Layer 2 of a small transformer language model trained on English Wikipedia (13 layers, counted from 0, width 128). Numbers have three digits each and are written without spaces.
A neuron's activation on a vector x is GELU(weights . x), where the dot is the dot product.

Input weights of the MLP neurons that the questions are about. A number n stands for (n - 500) times 0.00061.
n15: 316418567592369455642574583592574466394480621497588365566721431437449545586544570648422365647457537587493556422474417711580517544547594513500670560435496307559601692494461607476433500482601353469553250408674420662470312356400438340385639280434628548405430652404561816654665567407554759697407577309607596406592366372474265483421411427490223524504520479597542465694450425584522532430295
n26: 376459320551461476306650665699591549370596592410412728387430400604648265638500430479452527536421507580442449372649460359583690504559510441507500615461608440469547404464663694443478539522335357280518211747619023507611444425597522413295352470496475521525504521713342513693470284430514683582639667564746483655422439500579414569487345294476552360429538573705467584449521568551554517476656
n27: 191571434630545611451378488659452775686608562293292552405722358889169402399460401578189448599516421276473463629511444542484695448409477468512528307444462432600477564615487586427421496425166387402712363465417538790649662464488618406500478560369443448420500366685635470512458587395311790567540587661571434688448472437509557637366404729360559419572397315675699542816328585622290397579419
n57: 521500433531576396526540448518690582377473444630722609708511569591606432400393510596539504454686412438431462469304461371364445690332346544500372308572366548559277487599417368576507472500296648381539400497809547748567540486309671580387463714441751472517374334634585312296640599596377326486562456648450384409469535554550563470605203341500490417475406760542489477543550486435419533389683
n63: 614895344484671535465330567611362296344478320754416518436619444514354463414437356511212496726621529507405313412353484639549522526435353286507550334548236701461528448578508668668446463549387563627401478496655695602504586493649571624628583476638701518471654567334598592300601610342364450485530449548371390601338530250329578479428565401361410511543572530593534379671661493514244738482451
n67: 492416707548675555235481434436378592560188652507500530429605593598748649403623538422713450677678500580589445554606423560708310620406639136396545451542321393437629608514335629434580317572386589422388276407475541480349341442613371547559698479527527431385665601635416521481449440839504462500461644585346321394527492343286430302711717276541598738541534563504306660703493492430535240451496
n68: 302614416570536439309441564353518546562596387352683500533581471656683590497521729425422504623568385634626590489517265545356436244590443381613531406553657637524510630818444371346352658632486568424555382359569560522521444607589525345469523374597378500388533253475630326525443522613627427656561563624413538269724776381437432331493522607318479493571549387518562584562562589193385422323547
n96: 387250493636479302710451486584476402514447422479419497489127596600349492555581545493474557457575563597544367758480605500507700372666322437475424445525351293368635434287596550475570486606455656791529351623538676409345354422703389450527553519579453550528272525440724611461400427645669407589528535553528627612479621640629421641601404489298421600340458572371816490332394475634455402455601
n108: 306511602474722608406359530508725242486625440404434515602512526349649484539485414319665653564620608538440317581451436442175385456493643298460374694294581394373437528333500563500519574439380758451508596642460621417425694293274530504369689524519615673336372763415453640541295636648482686515408752607726368485456574473467392382497423334368381541570504635679621358470571614612540455439504
n116: 613217530485390520243443568626338305269508484618446554337544492627712431370588447540697442371730718670371700554233577500372589412525229269450525422659575471404720676597417525432496301655686504721431639585541540448574664576386543611500527626492377374728521741546376446382674461512504312395357278609598755730206597574500640508419526496322214500717496586262427701102500416663345476385512
n119: 316305586500381533566483598724352590480472436513535490685409539514428504635590333473623366799520565467703337323732515580546230434364454442438541510549544317500261409523515324704569451260301434412464727688508618708670437531384362567483515377377500570417564416681555548573559565487465442405619520583527598475472525504396243578667442519352320521555558625394618340744631437543415646602493
n157: 636433180585679342635493653402478620391474547515432720411547409430496425368681393657287383670518622386659346492421418314454557629467558541349482467659424406446597472455283577489598389519534633273613549694660520706393360599344473542540358549270672318455612420564634591428546547687560518666557418632603573496451477390446420738220480524383611810372515566577725372395108576400439705444428
n159: 605585685660457559610584398387473435440558866534539354448472571618492367617255313605533233607511557383459733706474592557603104648511459573295420275477394168481396464633589591386613622452615356654403406515416446692466599441563413544335733571662472340539564535333366522379577632395585352488367618527295387635512414407366433319554670642485603705726721345409584467673447558485412700344344
n162: 481323472323473555270322469552565412664616567372438473551593473508335325395214348530423666227485337562570622504695399516363519585530544443500387273570573646700511659328447629555500305508561484649576605470228553520643516543465308555735612450524629454534449812794343357675679293489450590354259587392390358394577383565419293545736508674485610512435663500629373485544627605765556441375268
n165: 417381464627660385356415497428616497634497646369421585358269479351658684450369439450453585589513408568307511455385428558321416431568381425510270598701489328493467545487446605783460437493415653560468542376256577439639632625605381588520637441489749562414645566777425510350405411474410520485368456285520507673621517478339514530628633429272662437463473390696500493589765528707375625524556
n203: 360595670544486637447600603547361618507598520483681462597577535404507763452500452534511335435415521612705457560360350621457415595342500379472455668345552639473453503646383553294332450677666387593460444541314437345445418458596286575311350722550628423281733634630351727602620406526350510621429528332404551329539479372640429473506657492622356347407686554475258361362755381537525577589457
n209: 725571259547553579539515606523422422395583460427526504531355925452422650507387426718512375496522422475673623308414224417603538741633324433515331633530341504374672539375516652538707265337589462710625372373704552566596381375523561508370597310611504590496481485662764385500454721366440566421617267523430442619658413418350523642552410690416456230369633481470686383644518459550395382334507
n222: 489224469463312394440507534601374692392466618656463622305496444522607405493511332464715480523396518616547538765639461320523752474540333394552756460463598426593611507559848561379418587519448429489631399605476405585343370448688273504392448464504315328452504410814625611556712331514459162559620383545642630637485421367413345583396593512565431371705588668371650577600500317379379447738546
n241: 401445434649489621554476428275465563620691814652507640736426303320532465507337615524481238743524556366708612642338491478305525532434426510458424528393276440371517380589767583626452461507398496435489610359312609478465233511536334341527675626633522521419500543568525681507382654500610652675382542543486552439720640493370496479671659542376392378575413322622401537427531294564532345615551
n264: 614492729543519395451522403339580500553699436346467245564431429522339361643729605297643464764596507472504286526444352739459560500493577340265428428467551416475722351206674541522431455462489611710385752511368570515586652370589474620564654441500511530346410735589391555570378664438566583218266471648695446545518444589353619593507412143439576489625438625440519601359500433616520665413391
n272: 653365362435485424338815465433303496334443559526648485817197404541390479303554582640504443594423628554339547638518397436484273324504547609599448436523311527478471625603640616357615303654572546422314596626637484512276383592404655835622353475519609619413777404607455557350543595436389314428604511565380637321596593480377616418638612410382489403548541555237583370745619619493207365541628
n298: 507669679543479329363548185460397421413721423490428626461551381561428435631424256500659337535210510595500518486447566616542291639568474411655266463476420534374593513446630465412486573439479681725586716644384408725385617410598521500593552374353409486699507406576473510580716550561507429279451656569605550447313364410435560645606504288487662388558408613567379464514359535668416605480645
n305: 673592527546663476438565589500478474482375642468357162477346355457303415561743608337596591285518457403691582621644285361373322585316563493276428338530535496599282486616635616433661496747580611186458552628536364621367488408493526493426370413549705397482699764559456520644406242493592349458485460426597600582452455496524463607469331476482658593620507500582220521413735677563533570421349
n310: 523423431651496489382496536472407562568617451359574500396941575328617682359688558598774538520545777533654624512489421541357235308454459608336538546626430329369264463485312623579752421383523292580634272515551546504534351642650393492240370433560651469453308745445752583697470464507699412475528358237726443504304298557600488435340586588519496349562500516460427611342576520749376403423705
n328: 508613552653614541573496586573650342492550466624353412532423555504346436432496561474610525572331821727738587616592608683413547329553515542287337412554406708776748442439593681225484484829431449567480484485403706440197418379390445449414467258437610523846393563613523406699577556435461496443508466481477665362438433593599535462482524629222386480475576524248436233111462453493447426351589
n356: 138580711657491642440337638513336622335585717463419639557513294412711623260696350521389345496541383496533556406264214701474521573337557471207558533483361699394663348662335668586731655614382577526703628587514428469450292444164236535566733614383578667230504319543656457431427491572623816509380387769567331452397491549443526260504411582302458522428312618440636721469471585638727468416394
n403: 627438419416470301391430466376445493363373532743504489592402338478489438235530577395520472228475680528790374597397392500751526560617372504437654661541551596651418412497406648595317428434337508447554387623261445377405441733560462390583420360504383522496622504601637600571511307503254467477413771421383721610728326402744523413542609713355504644520665343860604384581543429667476454650525
n415: 402291545533680441324543478284608464521624584528671291649367496571388496567606511500382414672771181724535723347490522374522382522386319410445436568595508413580472572510656448419451522620587584433625529592800450481564369577552356433433738590474326474345425206515569591500531410401635472557349489697429571548273459668597386535561420555698357415481690246330414672636603654611602365407340
n425: 637481671419362531452539500579389607472594569496615682581364638669335751605388557695293195515625535422645239670524396345489529399518407543349281408536367425275441612543568606653549555500529631673597554542387469366250527384289584529733515252507496243561559697529614614631562519540482489455544546298574409717377303587452540384774289531507338515576475393365470422493524623624516510443517
n427: 574312532465543399441558908724578578447379557454313585653557476515582470432382404345475311452568670622560564500601326549592591555653339319539538619661752737752556397623537329456520373354287382444512532553368703407343218520520667384455651529289619268749588334579651540346682484390746508438429488445565523272547255426274484477351737471492523385546773580524609289476538433653390336542605
n438: 728299264454536204522446655475461461352209534573473348641500556446480404382524558576426584520644659615326588732174586661356293409631538485158488581539459367421421474496451472663480456630263698348573393572312567541523417330421880444572500585752556547520605766579360697449466484599421473479345697551569611584567492718408404531340369394504404588338384637368492374585408528822504549570707
n448: 379448530705201483540518540570436411538518459410600511672478554587372255726639584614608366606338454598438504739500484466456536357399374655557524602604425507318541299520616529486574359330659583369533471375601689342493439353507449394693446488525442618723277468504542768590266419513671643200612532557619476606407435414373609618510433323559552612583535335460526237626531443534403776384507

Each question shows a token from some text and the vector x that enters the MLP there. A number n stands for (n - 500) times 0.015.

" per": 399604474233526452459549463458500428476430451411365434505448440479531651558587540670372503563374560412533511482613716510542561542546538647597713552533525464486399552518446523503517502473447451500483506468495485568381618401559469446530485635386553517380450444475391499431507450557587478653586433409380484426544478522428697490521378568602503558533625473428628417488560414360687513443461
Which two neurons fire most, strongest first? n15, n157

" K": 490487539268612520530540403419384420425479402549422399479404416492525635571614456595530520521323500449526464410683689547485606524500588528561578547592534501437431582537450514512438572458546438556473515458438444423479521630429566395480558663332547545485463558509328363473399455376690438522580460474434394543542493462496716457516464554603493396426536540499504572512542345461653589570594
The most active neuron and its activation: n203, at about 0.0026

"P": 594416510327440555468545425379468429475436403441463424511446522542472633603627576731443519419433531509478609520657738585414577577576574573611578636601472512439451493480456448412435686467547514488460515494468541551450517619401501397521616620312495503518394546513398434469475562353583328592493380512419448437516471453452611450452496518542498432347537494521539532541574397447575452630567
The three highest activations, in order: n272, n415, n427

" H": 530402498231499485555556370419540504435436432527441469500383459463520673540538557640410524654355536460431463455661661589470596666421599436600540561484489491457467567497429461564433628490557471476452522500406446500466541611507600394534497629332572550444467493436410438401452458495623426561562394507407374488567550478421684417518459592683458433434508492542564495406559430467617543545662
The neuron with the highest activation: n57

" (": 491520529301649460522495463510492376393522395433444477484447508515460607488607547652421469557325583345473521500596813544425516590627605474646704637584537525452427569542502519439563614437537497447462460474440491511394601442460621461471545618271441483519391508512423347420446499505660420593563441425458494453563434496440593467386503625516537422436500488568549606470469341486626478606520
The three highest activations, in order: n427, n157, n298

" col": 579524500230442389488521378468430483422423410464427512490471508497447598496584563591358604529384563425539493410623654570549520602524549537600767590511612492520422590488528504508514620423494497501467488481480493477360589492466438355442484629456543488474433451409391400406492515519671558586537368500412432419482520520408708555512494644624439484564585451502518408464524514378663470412608
The neuron with the highest activation: n427

"a": 444521538229581585576562403448470381467428400419497355492447472518455651545668590542471462456451498486443513485600822483429518577660614459595608648546562501564448640479476489468551624529486540488483537378494434565386524454470497357543624687430539485482496546502365438502444472481599502641549409447336440539431447496503562390474490468544471404482439396551560543492459458331578546580562
The three highest activations, in order: n415, n15, n108

"et": 510557522293628532562536462431478334476458306412478457428322470426463626559564529509415471426427587461535524568528786636529631546625561515465714649524468474555506571463399450380480645463513618455570493341469442508403596499456596396497510646394540520531503571525489375584458399417545474535529444503372405516412380411453583414554521544540505430489599519510510551433550544466669523473531
The neuron with the highest activation: n328

"ill": 539485523217492613434593353471423403462427407423479388530429489505536692470591530504433555535219567417576504594478674502557641553562561586440657466631599513418459457458496439484455684438558413595448509400477443598420560474472591426495482665495489539399446575554440394355461488450579441593530477543440495459539437546440666422435507484531481514448516401496446543513492477499689587514627
The neuron with the highest activation: n264

"ann": 507420490197518551573492447443596472435442348462542410407344546414547680502605524593464521504414420325560466540581706548497584539600515619533680493558548564479431534485520513540458644460545528548431517410535426515472637555437490405488552687449453439365427548515405406495404397418582389480586450586440443564551475541475557419509526459587475368390527513582579478504536465413599514564565
The neuron with the highest activation: n222

"ary": 436462505388473519494545447451500333586438430369451542574366452490478696531579586497378573497366529330534441422544671551407550547575616558469734556572394597430468590462491418497438537408535449421544545355473440484430578492473501448576463663499465519410469603530356401502512546474638513567530377489429346461602531555448671535454464570465500482522457476599531582514609370450590564530583
The neuron with the highest activation: n241

" a": 531506483296470557527547380380422500477496461489382360575462547516465719552617478701439503395390552522546516457505819506480501587530599510609673556479524453547337618474524503505551526504470388563471513441442465629421594426505558411516513651315503619499458575374376435434438554484595504552558392466371456508512446524384655510526456542512472555548506414461490466435569456434611529450511
The neuron with the highest activation: n159

"he": 525506439353545528503489454405522452433332268376580441477370529467474547544595615529494458467329489405403547535600844638448588544514597401598682597515620625495482532479467472478634601465421519481483549410470508542389525534505518471422517617356540516476403442480365350460534352476679492569596407453458420554415610532478562458457613542572486464470560479540455470527530446443586533584627
The neuron with the highest activation: n427

"n": 483420436379547523513550387449395440420491281407480481458375557504474537549593634505433475478316505333585497491566850549387656556607605624555669612557614529605501585488445538516541598501490429432440427388507448559482551622473588372430527584406510523460477398505439452443537417397579475536551498521425480592421487495447556389418539517527468356468591493490546637432608479467675581564575
The neuron with the highest activation: n26

"ou": 558449568259533656583531343460432500464398330356478389536411540464452667545586499580416464418355535494401514585616821577550578547524662523460650557535632550469425533485380462531573537414421595414538517377510454533507516455502575457522581636382475517482456549532392404452525451455543475608538377491359398529496457509360530537489442558534578461513423489528474540452460489439672582607578
The neuron with the highest activation: n438

"30": 465502491218527576446513454439493426542535431373453410445453576472503706645663516555466505413388529376450536530607806556527613445513580552543677532612495557411478500578495448473503658459496476479456472416387458603435562530396557362471507636469448555380492516436489433519446543433651429494606436518441571540479414473441657424346442543507431539414594426455448641548590483480663456554518
The most active neuron and its activation: n68, at about 0.15

";": 473576519115485564496497422446463358551544385475452463459448499484474577500574609606483534522311609376450550501595792535513440528589696576571728577559475504479409616546450586444518567505610456485517480441486455461445598463462522454549510632366540574441488469549419298458433520411595445578519421445407494478519476451390640462369457660409478555423474491534576454455464396542674514552525
Which two neurons fire most, strongest first? n328, n272

"l": 460467571217558508415479398451528386524375384415462420500521427524457722546573573594417514505449531295496552538568776576504520554514638629488631465622556516507385575446486486502536615422509437536440465517524373566408530501461455458563458622393489561426495492505388530314426460470474559497523292562431473488532538530435664439525483551627416397439494529533617588398604518425658517537642
The most active neuron and its activation: n356, at about 0.066

"ing": 503533481174569539517485424455542413569420427378419515530409381449455697533516497594466499409405572354450486572593768584513568585571579578483692539573476579475428680507590420472553465436522457459491558290459429522547557527523499422609550662352516546465492562519311424471485482462449581477512391472439437552533479523450511519440557565552491518404533487416515529446535299423600559519602
The most active neuron and its activation: n162, at about 0.72

"at": 481481455260496596510558466574484394584419366478439401471300414487522680551547458587488475461237451422486568537559719631516560548562545518652726514572575486475460608399437460438475556438484580537488528378546448585491560469518505449549558673279453552490506505554449409398443462380507494464533354447443518495488432506493601402525543551673558384485495482471498527520528434446637597561573
The most active neuron and its activation: n298, at about 0.25

" Y": 491496552269538529551466384448389418461523395527417464476351450474507661536535562594411501616315528459490453516631693562542537501519548477656586543571516558470464648547498434557500651428557455468514499357437459472507476584469571418572491628274556548404493577468300334459392462433668489519582440543365384532520549474494648460511481611553459460418466421526628504487526454404675609531580
The neuron with the highest activation: n68

" was": 526572505393601553549490353386480449433380481464403551469413572470491647580593447616421614381274529408553443464508721515521643594589653563504569584469514462516379578452531512453475593466593423555456574502404463584457622347540632442467558643361465607442515517516435365434451440453531423542572383514489505534530469481370610504462391555460508611511481504567507584471454415458553477452503
The neuron with the highest activation: n298

"ap": 562473518307538461467565427415525521509387385393477300448432539448524642495631479618465601485357492421484492425517826574449649516528565496573718661444581503517520469472416494505564607516550546499417474459396438513479606595455415384580401640437559573490363532521461501486551457373634452527583389516516445410382469501404618474505582500490530454482599500544592499545499380388590479534514
The neuron with the highest activation: n222

"ine": 537493407273406594499495451519530368556353329388480470521406434464524677482561534529404459496402590334488489519549795498479580508629577590457665453592464570440466615554423491520435566445519512521541509382440521522501545535458616436533444667437544522526470528589392415545396538429551490572553252451437363522586480501409618428541449550544493568453421548486474522502584410421688580526633
The three highest activations, in order: n438, n425, n57

"reat": 465527556291444497617613385469519434620470480484461467489349475461479579498519456660409582427290514386564547479557715547523583526497644642579700492553525494429465486496497477523552583450560467458397492310462440578421611396463453390511514723621481557531421543407439447439475397457543490471489454529408381490537471580396607418548510484577511430452503503597565481423536468506582499500544
The most active neuron and its activation: n159, at about 0.48

" the": 458481513268547532570520415402475415537461427436457495494485503391424687511524536635397413483366566546533483478550721604404547578474699550622713569511491491459399652441563444429485590530474455547479537403485568563375533479578543415524528645339494507495371510514449418513390393440569461614638473418350504560523473552421607482536477643438504441479490440516447474488637455472678469456623
The three highest activations, in order: n328, n241, n203

" in": 494540567302516453509529444419440397536503432423390575498464532462537677530662407605378499506368614435507540470555805561497626518488549498494710634606576433483337633515510477424551584454562428480488514450478471531426590528463556406584484640331595542502431530520341426411429489381565438582542501441367433545505405555397598464478495531475517518499573436424525628417543409420665485488570
The neuron with the highest activation: n116

",": 522489487270554444540515351488468423478459449508452500531452541471460649492560502574456601410365523349462530427604800551452641489560610556533648584496552522476390532533519563442513648514563382531478428513459387494338629442500464441649501658335529592445568549566457377415373486425681514528569463431385445488430475543417642523452443623447511541376493424551550581439533480509561481432472
The neuron with the highest activation: n162

" Geor": 487500555304500530508485358501374422529466384487384453484382452492553701521607491568423503477370532452504432449654759559476585587469708690561566610466635530435350656501420538547476573439553481471529437396500510555402547503413488422477557593475492470487485496420339439469468468478649468503511458482402480593489532475414628497441489596513470477436500499506433505409629440424721533594667
The neuron with the highest activation: n203

"rop": 597369486282475507460534401516520364584457372351484510534362512433448658479542553648362427509385532379476533494457738624493588604514581556570628562513541559435430499467462573539588611446432537457413569400482543565392584546363455398589576637436567553459399545520399487445486503337482448482548451530316501526492545560483553445511503518613656456445472523552439555524470434412596554535615
The most active neuron and its activation: n272, at about 0.2

" station": 505501457185507451514520416483533317510399450346487523448455507410522708571592434598377506443434643510565458460623764436526615513497544570580534549549540489403558577510573564416447525436602461485521531438461487554422563420461556369475459675411428532395443516465372557471470429495640463572478385469463304429611428480450595453372551550575543543513515540542597572536534480497691557523538
The most active neuron and its activation: n157, at about 0.12

" of": 563515536377505478638581500459534391513493386404465535484424464465500682501651501628366488519314632394510529482567783479435680539616530490618723608517514511453420616434548499431526499488618439437461472404416490533454535555477483476516599640247537504429519493546425363427399515401559486519518394431409491639450503489454464445437503453562530460574614456507443516441591372383681472528565
Which two neurons fire most, strongest first? n222, n203

"el": 525526497139592428526429268438507357471402364399480591561475467454435659519521538577553533425404521473471458591512730506511606669546621472459527606470492556451461484459469427517458653495421566474514498421548416546394574562522593426549536650435465507410435544533434582403500523514519480570528446522397421435548539546387667450549474521553431629467452394548563562414470440448650513558692
The three highest activations, in order: n438, n108, n57

" U": 489467577358563486623441356468442433494469411448404384515390497544525716567664445669401507597332518487410501410604739605527520571441520538632621594580541531443390525526455483575481569402561481420461500413470419477537531578429492442559496628343508603422426554503360436475468456422631397567578506474366389496555513505387654551510493565572549424507528484485590546450574369436602500542532
Which two neurons fire most, strongest first? n119, n165

"ett": 507492532173578533569569361447480389575384328453539481456396527488435616531669601500369530501333590447483502584617727571565567611587582497494689455625515504485542534486472449377510672404465529509491516282438460518456565436542554448440542655417494508440487592457419415483464442412604426562460461604375375435446480509446536458485474489590570444500539431519543490436469533473668552578615
The neuron with the highest activation: n264

"ite": 561464455048409490531490410464578450579362413448403409504312398473474699513510571571385493485493591435513461567520672540489575505572589597614583536463435580492396531525584515540525527471536527417507536440458422571559538552462473398565459652451486504501506525514361526477424570486462571601528255524380382570613472510408539470520542582519542512403505550551417493449628422424654608461570
The neuron with the highest activation: n241